Layer 2 of a small transformer language model trained on English Wikipedia (8 layers, counted from 0, width 64).
A neuron adds its activation times its output weights to the MLP's output. To switch it off is to set its activation to zero at one token and run the rest of the model.

Output weights of the MLP neurons that the questions are about. A number n stands for (n - 500) times 0.0018.
n1: 535,473,628,441,731,524,722,620,650,382,498,415,471,349,318,708,533,550,459,542,516,406,523,511,476,325,464,435,680,471,494,559,409,529,289,494,532,612,473,369,460,567,828,612,684,485,342,537,575,281,340,528,355,394,403,587,392,511,449,548,387,446,586,486
n12: 594,474,438,423,505,319,562,546,493,300,556,478,582,495,473,453,347,649,300,331,586,329,420,395,746,660,520,459,664,636,482,568,780,647,411,529,406,614,445,551,557,432,667,524,330,345,531,340,529,593,360,432,665,277,711,480,695,649,467,226,461,694,572,404
n16: 484,629,276,448,598,179,652,361,454,277,521,540,505,350,464,494,469,463,724,402,591,680,512,346,274,280,410,619,858,364,694,556,539,468,732,472,192,471,612,434,569,319,533,330,513,583,615,554,488,710,478,468,446,574,519,579,390,614,205,591,615,533,313,452
n39: 645,507,459,689,505,522,412,355,561,395,362,485,465,589,592,304,132,583,501,538,662,350,646,539,578,552,622,779,395,355,514,670,346,308,459,256,500,392,671,644,339,654,420,369,399,285,572,404,457,435,702,457,275,569,507,796,505,562,695,666,477,469,341,445
n54: 395,656,524,461,484,482,391,524,399,193,638,572,492,469,671,552,457,355,527,110,598,462,598,284,509,463,556,431,495,527,527,396,604,604,547,575,472,228,339,483,565,504,694,722,623,424,500,368,528,644,533,618,593,684,404,468,606,283,615,369,614,422,595,523
n67: 511,446,602,406,488,350,387,424,441,419,656,280,654,500,702,435,432,464,576,653,706,352,688,230,626,434,404,530,324,632,479,496,584,491,433,409,496,510,428,538,580,510,704,670,398,298,518,324,677,676,507,566,665,313,593,492,621,537,509,611,264,506,331,404
n78: 532,466,310,600,293,455,591,607,466,628,165,503,262,320,559,461,445,391,251,393,777,462,456,613,505,328,514,383,525,512,465,385,361,276,867,643,646,861,441,301,731,464,341,570,573,507,438,479,595,374,506,521,474,525,418,659,499,441,463,395,563,548,657,818
n82: 595,519,315,515,506,362,313,773,587,508,438,666,116,341,478,597,663,574,479,825,711,684,572,884,782,704,272,480,178,379,544,320,744,417,563,745,798,117,387,627,619,447,454,434,484,413,309,401,379,707,665,452,518,441,524,406,429,776,394,406,470,657,380,728
n114: 643,534,765,394,501,508,501,571,272,676,547,535,478,645,373,681,411,384,678,728,819,256,423,562,481,588,480,430,416,357,500,666,684,631,401,658,674,382,489,230,596,758,748,467,692,592,546,431,760,503,197,197,419,525,341,395,218,590,543,363,524,486,533,498
n118: 172,389,521,617,388,597,327,306,566,296,536,635,630,502,300,426,624,768,621,429,345,448,347,484,768,801,499,602,308,488,370,635,700,556,250,508,488,620,510,489,121,746,322,523,585,454,588,633,198,340,468,626,439,529,780,496,674,595,651,302,710,487,279,493
n124: 470,608,371,453,541,607,330,604,584,428,176,584,508,380,497,767,395,574,563,374,435,539,459,491,520,471,529,477,366,614,390,496,554,358,646,786,331,683,591,550,469,342,633,527,473,500,606,453,322,477,644,461,465,604,714,319,632,490,546,381,350,464,630,389
n151: 420,636,446,560,341,391,426,223,622,585,494,563,660,332,464,605,401,371,352,513,489,380,419,770,344,498,557,531,387,440,457,304,239,686,473,474,384,466,829,585,601,568,572,576,706,762,449,746,471,550,706,507,967,558,197,370,588,492,366,835,559,620,526,163
n187: 554,565,361,422,307,468,674,442,483,442,462,195,626,405,531,523,412,381,564,240,513,361,445,393,706,286,317,625,338,734,528,709,499,507,582,738,565,567,454,520,547,788,416,401,503,303,721,452,754,686,527,622,421,431,519,396,574,688,575,553,482,535,552,212
n198: 511,509,555,384,480,473,592,362,530,302,374,406,545,542,461,443,589,326,588,717,336,555,323,604,464,352,463,650,806,439,615,510,607,573,404,592,408,570,475,551,489,373,473,620,552,521,459,463,211,536,509,475,567,437,271,673,507,568,500,539,521,503,348,464
n213: 470,651,608,756,410,572,99,765,592,510,426,308,448,433,387,499,306,597,646,544,582,738,503,607,694,505,442,542,532,520,372,545,515,724,633,270,460,572,510,503,405,633,338,494,419,417,482,573,362,786,584,561,349,477,639,353,379,477,625,562,474,434,371,775
n253: 692,597,635,592,631,382,356,487,462,599,419,408,705,483,638,674,471,438,538,447,217,667,639,481,650,487,454,504,544,407,308,533,418,456,427,297,643,697,504,692,385,442,723,573,375,459,394,540,453,516,587,569,551,435,570,278,552,487,456,291,422,444,388,421

Each question names a token from some text and the token that comes next. It shows the activations a of the neurons there, in the order above. A number n stands for (n - 500) times 0.0042.

Then comes g, the gradient of the next token's log-probability with respect to the MLP's output, scaled to length 1. A neuron's effect is roughly proportional to its activation times (output weights . g). A number n stands for (n - 500) times 0.00099.

"ip", then " "
a: 512,495,474,627,481,548,484,481,470,497,511,491,460,488,501,473
g: 707,647,477,343,469,398,487,396,545,294,505,372,508,807,387,518,387,892,585,611,439,473,428,652,573,596,607,540,387,381,529,423,729,486,474,507,587,685,502,378,363,467,216,313,594,545,571,418,527,336,640,390,417,403,690,479,455,606,524,551,603,326,505,350
Which neuron, switched off, lowers the next token's probability most? n39

"R", then "ome "
a: 461,483,630,477,473,466,465,493,478,487,461,467,481,465,461,460
g: 374,332,163,677,544,670,628,479,599,373,651,600,551,637,344,511,464,364,300,491,594,507,658,442,477,611,327,463,349,452,476,441,528,381,370,442,488,737,592,577,505,501,507,740,210,495,752,706,558,477,577,544,534,288,548,439,413,537,663,495,611,316,402,517
Which neuron, switched off, raises the next token's probability most? n16

"ou", then "the"
a: 575,487,478,484,471,467,477,500,498,499,475,460,464,460,468,500
g: 717,396,276,384,458,471,437,618,631,656,624,477,763,747,331,464,650,509,487,706,560,403,571,741,505,190,329,541,435,461,501,387,401,496,618,674,430,430,423,498,481,485,399,538,303,532,393,445,390,321,613,635,299,460,631,445,509,677,370,358,593,613,602,513
Which two neurons, each switched off alone, lower its probability most, in order? n54, n151

"D", then "at"
a: 460,461,460,491,460,460,460,481,483,472,471,487,469,460,476,467
g: 367,573,592,457,506,339,569,556,372,748,489,401,503,359,461,375,458,518,584,411,282,686,529,542,437,617,666,325,655,766,392,583,564,522,424,506,575,349,487,587,581,611,486,576,733,541,551,547,645,522,253,243,769,262,445,514,355,309,541,547,583,437,275,546
Which two neurons, each switched off alone, lower its probability most, in order? n124, n78

"g", then "e"
a: 460,475,463,461,463,534,483,480,460,493,725,483,462,525,495,499
g: 292,786,694,546,424,557,446,506,404,176,501,487,362,701,461,364,387,543,455,535,528,463,650,505,342,611,398,376,612,567,505,442,420,537,581,649,520,536,280,405,566,582,507,494,465,437,517,736,389,406,376,771,457,675,537,421,640,577,343,273,512,572,797,395
Which two neurons, each switched off alone, lower its probability most, in order? n124, n39

"4 ", then "B"
a: 469,468,460,460,469,560,462,489,507,466,461,463,460,625,463,461
g: 409,620,587,481,387,389,643,464,407,442,668,666,642,642,371,290,547,195,405,530,437,724,519,291,376,504,421,656,471,596,536,628,587,642,588,683,381,312,498,557,473,434,207,387,664,774,324,352,525,551,658,455,532,343,481,608,540,470,435,547,350,574,518,605
Which neuron, switched off, raises the next token's probability most? n16

"re", then "ast"
a: 460,491,500,460,466,505,492,460,482,460,520,484,495,468,464,473
g: 536,514,372,521,585,520,636,617,306,304,624,491,577,275,433,763,517,443,497,313,566,503,351,465,300,589,471,758,632,492,555,231,479,706,585,635,253,482,355,606,457,671,631,453,794,527,294,368,325,408,451,526,557,512,589,565,436,600,518,503,498,346,510,604
Which neuron, switched off, lowers the next token's probability most? n39

"m ", then "b"
a: 462,461,460,476,460,467,525,493,557,556,478,460,488,590,460,466
g: 419,839,447,378,394,322,524,451,526,470,217,372,542,466,514,448,562,414,411,722,280,675,522,455,706,428,586,642,438,266,701,643,546,677,603,546,593,307,502,445,628,428,767,500,522,518,539,381,483,442,504,635,576,526,288,534,340,322,461,436,494,701,446,528
Which neuron, switched off, raises the next token's probability most? n118

"con", then "struc"
a: 530,481,469,464,460,504,460,462,485,460,475,492,460,461,462,502
g: 296,651,476,411,649,597,634,365,594,403,451,479,241,526,527,644,355,465,315,542,552,274,578,519,498,709,358,493,396,409,404,438,476,604,545,641,475,568,548,259,430,543,414,365,693,272,484,655,495,525,562,472,460,671,657,608,463,397,499,410,704,593,888,373
Which two neurons, each switched off alone, lower its probability most, in order? n198, n213

"st", then "ro"
a: 460,472,467,463,470,498,499,463,515,460,670,494,487,556,492,460
g: 584,360,545,337,382,578,559,472,576,824,534,555,436,26,561,479,475,374,419,562,541,643,425,611,596,495,772,548,423,496,437,549,637,535,642,456,531,526,466,580,681,625,592,557,597,456,416,309,475,519,607,313,488,318,517,581,434,421,471,356,366,416,232,712
Which two neurons, each switched off alone, lower its probability most, in order? n118, n16

"ur", then "pos"
a: 575,486,476,527,466,461,490,499,466,480,484,460,460,460,509,635
g: 625,447,616,655,476,677,444,554,430,474,521,405,569,681,520,351,710,369,619,677,534,503,735,419,417,361,310,509,536,338,589,434,530,517,170,417,520,397,447,318,625,601,545,645,279,590,369,315,520,297,679,494,631,595,494,309,697,548,371,380,384,563,650,601
Which neuron, switched off, raises the next token's probability most? n67

"ar", then "m "
a: 510,462,466,577,471,462,460,497,496,487,460,460,472,460,461,829
g: 514,573,628,548,643,217,421,671,477,184,616,503,487,319,452,541,338,579,502,672,523,452,624,723,476,550,598,493,410,622,455,333,692,506,565,612,581,470,650,651,522,515,538,519,479,504,527,545,553,374,388,396,298,208,417,263,539,752,322,427,698,501,516,331
Which two neurons, each switched off alone, lower its probability most, in order? n253, n78

"al", then "d"
a: 485,460,479,566,461,462,482,494,497,493,477,460,482,507,462,470
g: 496,543,464,409,343,486,552,500,689,452,345,559,580,464,601,377,759,439,561,450,483,668,417,515,401,266,340,563,415,454,420,683,744,697,497,538,495,191,565,364,600,482,483,353,458,431,282,598,468,321,711,643,441,600,235,761,663,517,568,537,409,535,480,641
Which two neurons, each switched off alone, lower its probability most, in order? n12, n253

"le", then "tion"
a: 463,465,460,491,692,476,467,490,483,460,503,482,472,475,795,461
g: 325,535,575,709,582,528,471,618,354,617,442,502,335,262,358,530,439,536,354,449,739,639,330,390,472,564,469,403,361,268,441,500,392,415,390,433,399,539,612,770,379,329,597,802,449,530,423,414,692,495,574,748,701,573,647,448,622,489,605,337,442,599,509,543
Which two neurons, each switched off alone, lower its probability most, in order? n213, n54

"===", then "\n"
a: 482,498,541,462,491,779,784,461,460,473,586,463,481,564,491,484
g: 311,510,343,539,364,543,634,657,455,421,436,692,318,559,552,535,537,204,484,358,371,604,734,482,422,449,476,365,557,420,676,456,599,514,677,633,520,617,335,433,238,516,408,482,257,607,469,463,392,778,723,614,543,728,607,394,490,580,602,403,350,598,512,452
Which neuron, switched off, lowers the next token's probability most? n78

"a ", then "E"
a: 469,475,466,543,466,523,460,493,470,472,461,484,464,674,471,471
g: 257,351,739,472,431,426,851,718,436,352,696,575,334,505,478,371,431,607,441,516,308,659,538,397,515,498,279,407,655,655,504,594,457,537,587,644,499,513,332,495,450,254,236,461,590,437,395,685,465,554,556,385,437,532,436,561,531,507,428,596,476,620,692,657
Which neuron, switched off, lowers the next token's probability most? n198

"b", then "ri"
a: 467,488,469,489,463,462,462,465,488,540,473,491,460,467,515,475
g: 538,448,572,473,510,585,538,700,358,497,272,514,380,653,298,512,644,497,442,582,607,187,532,519,375,529,335,663,442,560,529,592,256,334,511,658,470,398,590,424,484,611,564,250,585,409,382,603,583,500,638,784,474,814,529,523,470,490,288,285,528,638,468,574
Which neuron, switched off, lowers the next token's probability most? n67

"th ", then "of "
a: 464,465,461,473,463,461,460,460,562,488,460,460,468,634,478,474
g: 338,591,498,593,404,284,648,375,466,463,425,472,479,658,370,599,650,412,546,441,551,333,430,581,613,806,464,448,217,314,635,474,518,673,449,637,532,505,833,546,253,263,593,520,439,577,622,431,527,603,660,326,444,625,521,464,306,475,710,420,521,469,494,470
Which neuron, switched off, lowers the next token's probability most? n114

"v", then "el"
a: 464,474,460,503,485,611,472,467,461,460,468,473,486,473,462,467
g: 417,401,399,589,669,330,553,532,492,629,611,492,450,289,614,340,429,596,644,596,601,532,353,455,596,245,699,431,517,621,481,534,484,343,733,439,633,518,265,583,493,615,654,572,551,541,617,515,676,472,400,405,536,428,298,560,437,202,599,794,319,484,317,381
Which neuron, switched off, lowers the next token's probability most? n67

"or", then "ther"
a: 534,469,484,505,477,483,481,460,469,460,562,481,492,523,552,503
g: 360,694,530,559,401,551,527,478,418,466,476,604,391,788,239,307,533,488,601,721,446,447,652,549,499,310,295,640,450,619,634,558,212,538,497,539,405,623,396,379,275,371,543,556,363,453,638,254,416,599,618,489,436,716,591,394,562,562,495,544,521,572,766,447
Which neuron, switched off, lowers the next token's probability most? n124

"| ", then "201"
a: 484,462,460,497,462,499,570,490,534,496,465,465,482,638,461,462
g: 395,510,587,492,349,393,479,485,362,418,308,477,749,500,457,751,649,213,508,615,385,704,726,341,567,385,480,451,238,514,441,795,456,380,470,517,682,617,587,679,490,371,529,550,361,550,647,421,455,518,428,456,606,680,441,551,521,522,418,325,281,649,577,537
Which neuron, switched off, raises the next token's probability most? n253

"ely ", then "T"
a: 461,465,464,482,460,464,462,460,472,481,466,525,461,737,469,476
g: 463,549,559,582,296,561,678,485,521,281,442,521,497,519,533,479,521,432,647,401,271,479,576,561,629,232,296,645,654,438,561,443,598,569,540,840,273,497,548,424,676,479,278,587,518,479,510,587,214,574,448,693,364,331,363,743,459,576,566,536,587,545,511,333
Which neuron, switched off, lowers the next token's probability most? n198

"201", then "8 "
a: 487,462,466,498,471,460,492,479,460,475,462,474,469,740,460,477
g: 379,527,426,309,525,514,427,231,336,516,525,331,346,372,527,480,607,586,595,544,511,433,463,493,916,673,574,549,683,402,545,715,355,484,486,628,656,479,494,417,663,748,611,508,539,469,556,515,526,439,304,446,605,452,608,584,268,399,534,651,561,361,340,258
Which neuron, switched off, lowers the next token's probability most? n198

"able ", then "ir"
a: 467,470,472,483,477,462,471,536,483,460,466,460,460,698,476,468
g: 394,422,522,544,334,442,537,487,288,494,605,381,354,716,715,520,562,472,550,714,543,239,607,662,324,542,435,575,781,517,493,314,446,436,502,647,795,468,418,502,392,421,424,370,537,272,240,474,441,662,496,745,483,462,648,459,478,572,636,453,505,615,568,350
Which neuron, switched off, lowers the next token's probability most? n198

"P", then "ad"
a: 650,465,460,468,484,487,460,482,469,475,493,481,474,462,465,471
g: 304,701,333,580,557,535,457,437,505,584,471,405,564,548,714,588,531,527,676,602,383,750,659,448,483,382,376,448,548,263,633,297,403,512,465,575,694,546,520,281,559,563,526,628,521,389,566,479,328,410,483,761,189,319,556,415,465,465,687,397,544,372,719,372
Which neuron, switched off, lowers the next token's probability most? n1

"; ", then "H"
a: 463,461,482,460,460,483,469,489,460,479,461,650,462,606,468,467
g: 430,501,588,556,381,544,490,220,414,418,678,588,535,450,784,247,406,546,713,444,382,518,316,479,150,494,457,543,538,454,450,563,676,525,561,873,324,444,590,504,496,478,522,503,698,359,468,524,546,673,373,295,651,512,624,512,512,581,329,573,399,522,512,565
Which two neurons, each switched off alone, lower its probability most, in order? n151, n198

"t", then "ol"
a: 470,620,460,462,478,481,460,463,460,468,503,496,490,594,529,467
g: 577,587,545,391,376,489,526,571,421,513,350,643,537,567,372,263,380,297,507,287,458,832,379,515,467,382,509,639,564,421,532,461,615,490,401,487,593,441,517,488,536,607,471,606,451,551,669,516,391,626,611,410,736,798,600,549,422,396,392,750,525,179,239,580
Which neuron, switched off, raises the next token's probability most? n12

"ke ", then "|"
a: 460,494,461,460,475,496,494,468,482,460,477,495,478,840,460,471
g: 580,435,366,570,412,475,678,697,407,440,633,439,526,658,608,502,623,478,437,619,502,592,422,599,387,575,548,648,216,631,618,274,755,578,361,416,607,407,570,144,372,520,564,689,588,612,297,444,488,570,474,482,365,373,512,325,358,715,468,603,328,435,594,391
Which neuron, switched off, raises the next token's probability most? n82

"c", then "il"
a: 547,460,460,464,460,496,488,469,488,460,481,465,460,460,468,460
g: 557,409,672,405,606,603,584,701,612,562,329,333,476,588,399,418,425,202,683,508,189,356,515,623,365,431,506,460,428,621,561,614,548,492,348,537,541,316,245,479,494,681,617,614,422,419,572,602,561,533,703,635,719,665,447,413,413,319,504,407,712,477,461,364
Which neuron, switched off, lowers the next token's probability most? n16

"U", then "p"
a: 700,486,460,469,496,497,488,499,470,474,473,464,466,468,461,607
g: 930,514,474,390,537,723,411,583,630,545,770,384,575,638,497,696,504,533,457,581,528,453,549,615,527,313,296,448,522,318,477,333,512,731,391,488,284,326,586,493,578,561,373,522,386,424,629,530,418,436,571,297,452,504,599,312,507,441,288,332,586,515,595,583
Which neuron, switched off, lowers the next token's probability most? n253

"n", then ", "
a: 599,475,465,497,460,460,471,474,487,478,541,469,480,468,483,471
g: 610,577,428,581,623,318,544,609,498,206,532,552,545,223,652,816,409,548,444,637,375,191,588,429,448,685,273,639,450,561,411,566,557,645,435,413,294,633,480,340,671,536,430,613,467,487,547,611,503,457,370,622,476,491,545,599,394,528,497,266,448,425,542,710
Which neuron, switched off, lowers the next token's probability most? n1

"w", then "est "
a: 460,494,473,513,462,460,472,468,485,467,523,470,662,461,574,483
g: 689,525,556,200,439,603,524,575,398,486,352,513,506,607,455,585,456,755,449,695,363,479,468,615,621,847,261,464,468,541,374,374,210,510,301,487,425,319,596,433,383,514,431,646,513,412,614,444,478,338,689,561,551,518,651,456,597,597,565,276,598,466,507,672
Which neuron, switched off, raises the next token's probability most? n187

"e ", then "med"
a: 494,476,462,474,466,578,479,494,463,464,461,503,460,637,468,478
g: 641,523,605,430,700,436,442,424,506,540,681,638,623,577,420,616,567,305,562,821,662,380,626,461,474,335,409,529,295,663,653,681,230,372,490,654,324,564,571,424,465,438,359,302,452,503,665,413,586,352,416,521,329,650,616,465,515,365,531,376,263,574,437,552
Which neuron, switched off, lowers the next token's probability most? n67

"W", then "ar"
a: 506,498,479,471,487,471,471,493,496,462,475,461,605,475,460,505
g: 557,602,310,471,337,642,475,705,362,255,477,450,598,571,392,420,629,440,461,604,508,470,538,608,348,333,224,504,490,289,592,708,490,663,579,665,660,476,595,495,747,435,563,506,520,492,530,668,507,435,660,717,367,551,567,236,562,449,428,391,571,428,486,191
Which neuron, switched off, lowers the next token's probability most? n187

"ay", then "es"
a: 467,472,461,501,474,460,468,500,498,500,461,463,480,488,460,460
g: 357,544,627,621,539,598,274,373,640,581,581,644,376,508,282,282,642,335,451,575,551,514,626,531,273,415,285,603,503,425,414,399,368,582,561,402,686,437,441,576,499,425,618,534,485,429,329,443,510,474,639,662,285,670,584,317,798,432,434,743,607,492,693,478
Which neuron, switched off, raises the next token's probability most? n151

"F", then "ound"
a: 500,480,496,479,462,463,461,490,489,461,469,484,476,467,460,496
g: 475,425,459,568,353,480,477,374,553,673,650,438,207,287,535,447,392,442,402,529,430,631,693,405,819,461,454,459,390,626,419,565,448,657,595,300,836,598,377,517,687,699,697,275,458,674,363,574,455,555,581,483,482,606,434,483,490,525,432,443,441,551,509,261
Which neuron, switched off, lowers the next token's probability most? n198

"m", then "ain "
a: 657,477,460,462,487,488,461,487,480,472,472,493,467,491,608,486
g: 557,745,370,841,528,536,509,504,577,561,315,433,573,728,492,619,528,459,775,574,617,441,486,443,656,444,446,335,567,632,485,627,518,459,363,236,571,509,381,630,515,254,459,386,440,599,427,601,473,267,331,605,295,574,462,420,735,499,375,449,565,386,323,490
Which neuron, switched off, lowers the next token's probability most? n213

", ", then "star"
a: 460,539,481,460,468,465,520,464,465,469,463,583,476,702,479,460
g: 527,586,445,456,347,518,262,534,495,546,301,612,551,618,420,642,685,584,316,660,487,624,496,353,535,726,488,683,289,551,130,455,416,529,573,652,455,278,420,648,402,490,426,370,458,666,522,396,474,450,534,809,657,581,336,328,611,550,490,587,477,469,419,608
Which two neurons, each switched off alone, lower its probability most, in order? n151, n1

"e", then "or"
a: 729,484,477,465,493,461,472,497,498,483,461,466,466,463,466,471
g: 379,564,625,485,535,632,597,609,336,298,644,387,496,441,656,714,557,563,262,242,573,574,340,267,267,756,645,406,596,468,513,599,542,479,433,556,484,560,472,644,418,418,375,420,722,329,472,571,425,552,726,411,551,273,455,621,363,389,689,601,432,561,518,515
Which neuron, switched off, lowers the next token's probability most? n1

"ent", then "s"
a: 493,489,479,469,483,498,499,463,460,489,627,460,500,504,483,626
g: 861,403,538,685,491,669,643,629,639,692,381,454,600,262,383,239,599,434,309,371,449,498,480,553,385,509,550,470,598,504,596,428,387,467,610,619,404,595,414,559,430,504,518,417,445,548,569,398,370,675,636,447,694,522,523,519,757,457,501,376,271,233,331,501
Which neuron, switched off, lowers the next token's probability most? n124